Layer 8 of a small transformer language model trained on English Wikipedia (22 layers, counted from 0, width 96).
A neuron's activation on a vector x is SiLU(gate . x) times (in . x), where the dot is the dot product.

Input weights of the MLP neurons that the questions are about. A number n stands for (n - 500) times 0.0018.
n21 gate: 439 420 573 388 509 459 256 608 463 544 703 420 482 427 659 425 584 598 337 406 527 460 298 573 374 589 252 374 482 762 588 717 743 616 578 255 429 461 304 639 445 812 500 441 316 338 540 440 724 207 643 706 554 580 613 689 786 695 691 463 395 250 726 711 294 376 460 371 260 449 400 408 672 566 620 436 686 565 647 425 546 619 547 718 202 509 220 505 644 514 448 464 288 163 640 552
n27 gate: 273 602 511 474 421 584 326 549 300 398 612 742 305 279 723 228 566 300 203 393 630 452 409 436 353 419 556 255 641 693 358 683 595 503 336 382 510 620 647 573 496 713 596 575 608 422 333 302 537 390 615 463 429 356 567 637 318 496 465 360 608 362 687 641 481 474 452 527 580 482 469 471 528 597 477 643 522 525 484 599 579 508 565 436 582 481 652 383 648 328 431 629 532 424 687 482
n60 gate: 563 265 358 519 500 610 386 312 367 774 500 555 764 518 555 515 549 509 481 663 378 361 514 544 860 818 397 266 486 545 727 292 619 297 455 597 556 545 519 369 433 570 515 425 406 168 532 471 691 233 537 509 608 275 646 447 495 698 660 433 518 548 740 612 219 302 588 413 260 363 797 527 669 559 587 405 371 613 811 516 334 219 335 679 425 174 299 534 232 774 632 676 549 442 637 653
n92 gate: 584 584 352 606 531 128 334 424 495 579 698 360 434 699 177 812 600 510 750 680 414 580 505 351 841 221 505 707 550 222 521 948 644 262 631 575 590 473 648 675 335 610 755 414 677 596 840 604 570 264 656 364 475 368 301 412 574 739 437 711 388 583 414 646 526 420 344 707 573 429 233 436 468 579 552 260 440 447 697 601 531 490 788 719 353 836 598 558 275 598 363 210 626 510 373 568
n125 gate: 332 668 363 555 664 427 235 460 436 574 612 555 372 393 543 550 661 504 648 362 456 457 361 440 368 598 540 718 718 500 373 622 496 357 633 453 638 823 143 630 399 696 449 377 401 690 473 472 303 649 500 488 492 222 428 394 446 456 504 629 431 427 695 532 738 457 591 671 638 620 563 342 610 591 724 624 508 519 747 584 448 516 451 436 536 632 779 533 293 691 415 347 576 549 564 489
n146 gate: 614 463 384 348 523 500 593 576 396 426 645 459 695 313 594 544 452 746 346 353 386 300 637 489 603 504 301 284 314 431 759 687 531 518 240 391 506 651 662 514 555 606 390 492 530 432 559 449 614 550 429 496 447 703 431 609 389 588 480 322 323 332 538 337 395 504 515 340 461 367 777 433 682 281 523 615 609 350 705 399 357 446 591 523 691 477 644 552 537 582 507 500 748 559 588 771
n203 gate: 228 664 573 614 592 446 409 481 360 659 687 571 476 339 378 335 450 367 558 505 203 296 253 473 465 702 788 329 333 500 402 523 510 615 427 217 655 735 611 228 471 604 659 692 357 338 262 431 567 505 462 334 209 40 341 612 450 591 490 626 616 303 586 571 135 764 362 667 500 500 515 467 414 740 618 625 340 560 354 473 471 330 480 332 510 57 476 310 338 603 380 453 344 681 538 546
n217 gate: 816 718 713 650 664 569 694 313 597 562 560 578 476 450 333 218 257 543 684 551 389 307 608 436 558 598 496 456 251 592 480 385 520 504 420 484 605 449 408 663 549 539 440 651 674 421 283 528 322 548 756 417 500 479 744 362 438 496 553 488 488 529 520 528 250 437 792 537 488 328 249 380 694 454 488 536 438 439 366 548 629 234 640 560 476 440 460 338 385 561 735 445 546 406 452 348
n222 gate: 504 536 525 781 634 595 329 694 496 263 682 309 212 539 425 357 584 472 362 428 358 392 543 473 257 349 536 359 371 547 342 617 702 507 492 368 609 414 455 519 669 344 578 698 730 476 736 227 544 594 475 488 811 458 382 405 656 459 533 619 352 537 553 564 660 528 376 326 343 607 700 500 483 475 662 317 508 519 521 581 161 512 600 622 715 496 467 238 469 641 457 436 639 355 512 508
n253 gate: 575 468 439 644 257 632 607 342 524 645 330 409 638 345 342 382 479 416 626 456 859 293 418 767 479 445 710 492 384 453 525 399 783 507 508 464 555 694 496 372 479 719 699 435 681 472 441 483 308 451 546 644 223 605 468 714 387 719 688 439 422 558 488 616 365 211 548 203 459 432 513 727 641 437 566 549 377 256 585 643 427 357 438 508 419 435 484 441 379 537 441 520 392 426 306 469
n254 gate: 430 491 596 334 477 689 490 636 482 513 536 571 418 517 496 415 556 648 605 773 315 764 394 594 603 842 482 558 212 500 314 626 348 533 357 206 556 514 641 534 117 272 694 595 450 266 680 306 783 647 775 388 550 708 591 422 556 672 645 454 456 416 600 482 358 220 496 579 606 279 529 346 404 462 416 746 518 483 481 430 390 252 579 477 364 341 417 169 662 514 215 710 478 366 523 496
n21 in: 678 492 517 393 535 465 413 642 274 634 461 441 297 611 538 446 661 474 244 589 582 419 592 545 491 724 509 509 556 473 783 703 583 631 653 356 586 247 439 460 544 313 546 487 693 410 772 157 556 125 633 556 491 455 556 355 451 522 580 627 313 341 642 376 225 310 334 240 548 391 332 391 920 635 328 275 449 496 518 629 587 648 456 396 496 539 583 581 367 584 612 296 479 425 733 455
n27 in: 439 652 303 654 378 361 403 478 291 525 352 616 441 673 630 358 271 434 452 693 419 376 321 577 496 377 725 500 643 741 610 518 564 578 645 558 382 516 467 634 508 605 587 389 570 471 622 312 518 522 481 471 463 504 507 421 374 404 492 567 546 606 441 580 493 420 653 802 492 587 516 532 683 677 538 444 536 557 322 631 600 478 664 85 552 485 575 411 454 564 404 260 489 410 729 588
n60 in: 348 587 470 425 504 629 487 555 602 516 568 662 694 403 504 645 618 554 284 362 483 500 373 357 474 562 344 228 240 527 803 379 483 585 605 488 587 316 602 374 569 662 644 610 773 517 414 582 943 688 467 467 538 671 762 311 553 386 674 496 402 560 867 454 560 413 404 599 578 429 504 422 357 535 483 576 740 516 602 584 606 316 596 665 513 225 560 689 687 745 561 725 464 483 656 520
n92 in: 537 762 354 505 628 657 351 346 495 553 473 504 359 487 464 320 364 266 354 343 717 132 676 410 401 593 545 761 441 457 384 295 689 504 470 299 525 587 390 263 477 652 471 441 703 89 597 486 410 587 508 729 364 386 514 394 255 227 542 311 679 681 346 514 468 420 527 556 667 398 457 887 433 330 649 441 522 561 757 565 225 638 126 427 632 418 514 405 469 403 658 370 461 403 627 574
n125 in: 405 700 543 569 519 516 309 589 508 350 781 640 438 434 594 472 560 397 802 424 523 447 496 384 277 489 581 687 619 496 551 400 375 589 478 424 508 664 372 582 339 705 327 631 772 500 444 559 466 523 476 531 335 311 415 543 540 469 456 629 314 334 619 450 625 742 473 712 811 518 613 619 394 685 658 450 749 625 718 470 613 500 373 415 488 461 625 528 589 602 321 565 585 819 473 493
n146 in: 680 371 397 561 548 689 458 540 423 379 624 572 628 476 514 580 515 709 452 486 362 295 553 362 632 461 373 214 373 465 709 531 400 473 298 658 571 551 507 375 712 683 551 555 518 428 535 426 507 496 426 417 533 656 460 585 371 518 470 282 289 332 485 392 404 468 543 336 478 589 557 362 674 337 556 328 711 608 622 536 386 459 526 654 781 321 630 519 532 764 461 399 552 552 464 716
n203 in: 301 670 675 508 512 568 625 543 381 569 622 670 437 500 515 356 149 375 536 586 414 313 255 463 459 554 638 473 426 600 565 470 500 562 459 457 543 546 512 346 540 659 702 697 441 257 454 613 477 524 347 309 449 36 247 532 451 508 443 608 534 314 465 484 229 693 453 637 584 467 562 462 308 652 419 631 442 636 256 483 572 408 382 433 378 227 440 331 568 580 431 469 323 685 622 545
n217 in: 615 694 672 591 711 658 701 310 608 523 599 539 365 633 364 372 175 441 608 496 520 292 550 459 447 671 563 508 354 647 480 317 448 449 546 336 573 551 504 470 775 570 564 504 721 508 338 492 398 600 591 366 310 599 755 415 570 289 738 560 626 516 591 661 375 500 799 634 626 504 283 381 588 417 484 672 535 549 392 662 480 307 537 468 552 432 484 309 592 569 669 516 595 212 333 348
n222 in: 372 343 428 564 636 525 519 518 417 569 603 668 357 718 646 700 353 518 733 785 521 486 559 520 765 538 543 528 408 346 496 370 493 615 575 525 469 542 518 424 536 623 378 347 415 564 431 558 207 651 509 461 479 522 536 308 322 450 607 572 442 347 418 698 605 668 585 802 438 550 391 586 462 244 449 482 413 537 515 650 353 540 441 418 368 500 688 615 428 525 624 367 633 355 532 602
n253 in: 695 543 442 554 700 410 289 578 456 622 263 503 469 503 639 859 426 406 320 340 578 310 585 439 493 493 348 520 463 689 424 591 624 531 610 430 493 590 456 409 648 620 511 571 530 618 441 500 295 551 440 544 396 514 541 507 405 690 671 411 503 528 696 473 675 659 577 486 431 602 550 543 536 398 299 466 609 591 475 680 445 702 434 649 527 626 315 362 624 521 513 580 513 441 622 610
n254 in: 618 631 532 234 472 552 633 752 508 439 488 728 342 553 604 352 374 449 464 632 626 862 427 753 847 712 618 457 332 454 476 405 568 580 395 353 532 340 559 449 311 170 411 453 610 359 588 480 629 464 542 426 661 525 575 516 565 547 492 308 644 435 599 562 608 446 523 564 512 489 421 336 408 508 323 595 515 628 541 522 627 269 480 532 437 429 284 389 637 307 199 675 410 568 563 504

Each question shows a token from some text and the vector x that enters the MLP there. A number n stands for (n - 500) times 0.0018.

" Ins": 687 555 584 550 522 507 650 575 479 583 579 510 557 443 427 253 449 608 444 579 529 492 464 339 508 351 421 472 477 506 563 429 604 613 478 553 498 584 591 444 642 607 367 423 526 413 432 478 428 645 421 432 419 506 532 484 605 534 529 455 659 407 578 434 543 652 454 522 593 480 638 480 392 465 617 442 539 549 532 645 691 485 483 527 600 522 186 537 466 500 582 607 475 478 369 467
Which of these neurons fires most? n217

"ed": 675 511 495 444 583 444 503 505 696 463 729 412 530 552 571 497 511 500 549 576 445 505 559 568 411 495 433 511 408 437 351 583 484 592 553 593 498 557 481 539 581 449 494 485 437 374 452 426 406 520 298 454 528 472 457 419 428 554 578 464 485 454 366 489 498 488 420 485 457 535 367 522 494 520 565 462 471 569 594 490 348 433 493 548 460 626 474 427 391 524 519 602 389 477 406 530
The most active neuron and its activation: n27, at about 0.13

" of": 574 587 550 532 606 428 458 493 380 614 438 430 439 517 538 505 424 526 485 454 358 528 553 580 376 564 517 524 492 420 382 487 423 390 397 452 498 551 338 512 610 531 519 625 325 463 382 263 284 483 349 430 545 530 436 575 499 542 357 474 466 518 461 489 521 519 438 521 589 535 417 482 493 277 569 656 486 438 622 547 710 400 638 595 458 598 414 463 505 466 435 409 512 600 388 407
Which of these neurons fires most? n60

"dr": 502 528 605 531 653 426 525 623 459 249 537 550 694 472 560 341 395 423 366 645 525 498 479 446 370 513 612 433 573 634 493 500 375 538 433 521 498 596 562 499 587 579 640 519 483 405 497 603 487 565 285 537 568 495 439 523 547 548 510 521 455 505 464 494 392 487 613 413 467 479 336 696 515 464 547 406 505 393 442 551 397 483 530 558 525 519 461 501 505 419 551 469 506 537 383 523
Which of these neurons fires most? n203

"18": 454 443 476 422 539 400 564 544 443 464 450 500 399 504 614 511 543 500 589 596 445 548 479 472 477 456 461 432 573 463 584 503 421 554 522 446 498 525 546 507 520 453 603 468 393 617 480 306 475 357 419 413 641 652 474 418 480 490 670 509 404 476 649 520 508 553 579 613 472 660 447 601 444 372 530 498 595 692 750 380 362 494 535 493 504 541 670 420 581 503 376 526 440 467 401 599
Which of these neurons fires most? n222

"\n": 387 547 474 426 537 509 569 434 575 442 505 490 509 546 418 525 492 398 506 363 498 410 568 440 474 382 627 513 472 425 453 543 522 411 360 477 498 422 674 527 589 416 587 643 398 377 510 657 589 662 562 436 512 504 431 559 502 489 491 536 409 461 509 394 635 583 650 617 487 540 467 504 444 597 546 421 440 409 592 456 386 512 457 503 434 497 399 708 591 520 489 608 543 387 295 599
The two highest activations, in order: n21, n27

"88": 521 439 360 491 484 545 489 601 432 389 386 529 580 552 628 405 486 613 588 467 562 480 416 418 421 467 534 306 601 377 467 513 475 565 565 472 498 568 633 525 506 437 491 452 532 479 537 505 481 454 393 362 670 589 377 544 421 661 529 504 444 496 632 514 570 561 442 678 460 679 479 485 519 516 560 467 543 491 643 404 405 374 528 538 549 464 693 302 513 525 432 240 460 448 397 529
Which of these neurons fires most? n146

" Girls": 473 509 406 475 509 428 501 538 562 448 545 472 519 493 458 544 581 423 403 324 477 439 513 446 670 391 443 528 480 434 381 492 524 649 439 598 498 524 558 479 484 524 528 417 687 560 568 401 321 372 345 501 381 549 547 494 568 352 475 571 408 493 459 492 547 463 494 546 509 584 510 422 428 556 532 548 588 457 365 508 324 550 460 482 474 386 327 427 401 445 408 450 502 471 356 579
Which of these neurons fires most? n92

"alk": 544 414 768 382 589 450 419 415 375 315 390 443 493 510 518 469 471 573 386 429 435 446 401 511 577 527 331 512 501 618 560 556 563 514 600 470 498 309 396 470 542 542 549 476 590 582 373 417 363 539 280 626 461 499 545 487 610 541 385 469 416 374 461 520 529 480 585 334 670 513 361 473 651 497 459 404 489 450 548 588 416 430 577 596 500 515 414 635 578 418 526 589 545 528 325 516
Which of these neurons fires most? n21

" (": 382 407 555 534 485 459 475 512 508 558 502 462 388 492 435 533 392 298 472 457 452 545 443 586 446 398 434 424 441 477 544 442 498 496 446 520 498 637 447 579 544 455 600 406 522 483 468 548 556 538 525 459 482 559 427 432 578 559 454 539 560 382 404 439 547 494 557 483 423 721 476 589 609 614 534 393 366 363 684 495 322 501 437 528 480 590 520 636 449 416 432 453 527 413 495 483
The three highest activations, in order: n254, n222, n217

" hundred": 679 576 660 619 583 381 546 567 509 414 693 538 401 500 425 520 531 549 407 519 439 328 418 434 578 591 351 446 490 421 612 463 559 539 538 408 498 503 327 525 475 502 556 464 300 423 423 316 423 504 317 457 587 460 568 498 445 444 412 476 496 436 834 466 319 488 477 302 562 483 363 393 478 476 551 400 607 674 476 529 327 486 415 562 543 691 386 708 430 349 415 302 488 457 431 441
Which of these neurons fires most? n21

"ruct": 740 503 790 346 508 392 438 479 539 316 526 650 440 493 433 372 427 430 513 650 492 572 468 601 448 516 468 546 597 498 604 535 606 558 550 559 498 355 512 460 437 505 482 540 391 519 423 418 431 554 424 540 464 668 426 511 378 495 528 448 464 582 590 458 486 576 616 301 505 397 597 456 355 583 492 266 534 384 373 471 590 424 478 516 496 695 435 364 510 491 509 466 475 620 242 513
The most active neuron and its activation: n60, at about 0.15

"a": 532 579 569 515 667 446 556 502 518 459 452 540 457 503 368 607 609 524 468 447 507 473 477 485 525 440 608 539 438 524 544 444 540 554 555 432 498 488 497 475 451 473 563 535 550 519 445 511 562 557 264 411 458 579 568 560 540 592 446 405 484 525 444 507 324 463 406 569 413 581 384 489 447 524 616 502 557 531 677 501 446 493 529 503 465 455 552 444 499 517 483 547 451 497 460 545
Which of these neurons fires most? n92

" upon": 460 588 479 464 368 451 390 399 561 593 555 536 261 551 547 700 583 617 506 683 496 504 498 624 453 538 545 534 609 462 580 556 473 421 479 370 498 451 541 486 700 552 537 338 399 544 521 218 335 484 389 555 405 534 489 576 745 487 508 396 611 449 339 407 512 565 606 497 602 593 592 447 501 460 555 490 459 297 552 558 499 315 485 547 412 589 350 296 508 550 400 271 492 552 431 557
Which of these neurons fires most? n60

"ude": 487 520 561 432 530 467 405 430 574 418 569 559 443 506 413 514 568 436 498 510 514 489 475 514 454 508 460 467 525 459 509 433 627 601 568 503 498 503 507 465 508 465 737 582 413 497 524 489 505 493 323 443 456 464 572 604 550 553 452 483 620 515 546 611 406 494 443 584 538 520 294 410 620 386 484 525 437 391 505 552 533 373 495 461 524 559 482 481 546 486 495 347 295 638 391 571
Which of these neurons fires most? n203

".": 529 434 427 469 434 474 458 567 355 584 517 542 511 561 451 543 475 370 554 634 518 460 465 459 515 436 449 403 468 452 478 499 517 363 541 415 498 663 407 473 359 551 555 470 456 458 508 400 404 608 295 465 531 406 461 567 522 622 519 635 499 454 571 659 476 490 631 464 494 535 386 514 418 501 628 609 494 501 606 485 451 612 510 481 619 471 599 461 415 500 484 556 532 379 429 576
Which of these neurons fires most? n203

"s": 566 541 493 450 654 390 462 508 660 562 552 437 649 541 343 528 507 369 443 569 507 558 475 389 575 345 417 487 486 411 328 467 471 521 439 595 498 498 585 466 431 490 426 468 587 451 603 418 301 460 304 450 443 520 504 437 594 528 602 459 352 541 453 564 439 478 397 457 552 512 457 538 417 518 636 450 502 509 607 469 567 576 499 504 384 391 421 433 374 534 472 459 577 680 395 480
The three highest activations, in order: n92, n27, n21

" the": 408 486 546 414 502 363 373 488 612 401 672 508 482 473 561 472 451 535 462 445 494 504 450 505 408 345 593 459 395 585 483 545 529 393 424 499 498 631 386 502 437 482 554 603 422 431 441 533 452 487 416 531 342 550 548 451 399 562 495 595 551 533 734 455 556 534 451 552 477 625 484 499 496 471 587 442 564 484 628 513 599 459 518 586 542 435 554 410 405 483 481 463 553 513 495 492
Which of these neurons fires most? n125

" 18": 390 521 540 406 534 477 471 573 615 542 517 539 306 452 496 667 532 394 594 487 418 610 492 581 628 338 472 452 628 383 526 485 453 513 485 475 498 525 487 487 519 489 464 448 431 267 474 499 498 494 446 425 580 636 465 403 576 441 584 520 498 476 577 464 408 540 678 557 561 642 522 621 467 353 532 649 638 675 534 402 406 478 452 598 577 684 676 322 451 501 473 557 469 485 481 533
Which of these neurons fires most? n254

"d": 588 478 476 397 507 451 627 458 630 387 691 474 616 552 486 573 537 431 501 567 463 498 507 599 459 459 516 591 438 427 377 516 493 488 519 557 498 479 514 507 482 508 497 523 520 418 561 354 330 449 278 415 498 421 497 462 574 495 618 512 476 515 344 510 472 503 399 538 426 548 405 329 561 501 565 499 547 492 705 502 342 557 531 610 447 637 294 446 413 511 486 657 444 562 476 558
Which of these neurons fires most? n27

"ng": 608 553 622 482 650 482 540 468 522 386 580 468 400 543 442 505 501 596 481 546 462 380 486 391 467 538 395 574 469 376 433 555 523 538 508 514 498 406 416 487 501 516 488 529 514 342 500 495 302 517 319 472 430 445 531 501 646 508 444 461 540 431 550 521 435 541 399 450 477 577 365 402 534 447 613 422 497 460 730 505 230 459 469 589 487 640 582 526 364 542 511 535 434 465 444 474
The most active neuron and its activation: n92, at about 0.32

"-": 438 554 554 444 479 499 499 467 431 543 679 495 314 461 630 418 528 554 479 474 518 515 407 427 673 504 512 536 455 565 392 537 463 476 493 451 498 562 351 554 444 552 570 488 469 473 426 418 462 522 391 436 372 483 479 557 565 691 456 417 452 394 507 545 551 535 596 595 456 510 474 487 498 505 491 512 378 556 517 473 364 609 399 554 465 508 482 421 416 434 471 479 647 532 571 509
Which of these neurons fires most? n203

" Rose": 550 484 624 593 372 542 511 437 499 588 534 496 467 498 498 526 495 455 522 329 502 386 443 464 546 526 501 469 480 663 349 470 536 618 459 517 498 485 566 439 572 630 523 595 524 410 550 603 457 457 344 444 510 528 475 550 600 404 470 526 421 532 605 377 414 507 511 598 512 563 438 456 559 455 475 562 490 446 545 766 441 469 521 446 447 596 363 482 506 551 523 426 310 523 452 627
The three highest activations, in order: n203, n253, n217

" Vict": 640 665 447 643 479 336 461 458 618 516 602 734 680 418 561 418 420 402 620 448 485 485 557 496 438 408 653 453 553 554 518 491 600 682 622 516 498 466 645 465 629 499 581 440 478 306 489 525 433 532 443 463 551 497 581 524 437 543 531 505 457 486 507 435 382 590 403 370 433 443 309 644 480 562 406 406 579 512 679 585 443 482 609 529 426 553 518 564 650 537 512 639 500 425 375 428
The three highest activations, in order: n217, n253, n92

" Park": 661 452 560 505 501 486 425 550 521 510 395 457 336 472 546 506 497 525 433 375 450 389 322 553 612 527 491 503 578 499 426 567 444 597 557 494 498 539 428 426 551 531 459 473 508 439 569 515 544 488 373 565 479 582 405 523 420 409 380 410 491 505 540 522 459 532 508 553 441 560 452 391 522 550 477 387 458 470 607 607 292 429 460 500 506 487 478 502 455 567 544 582 387 461 458 576
Which of these neurons fires most? n21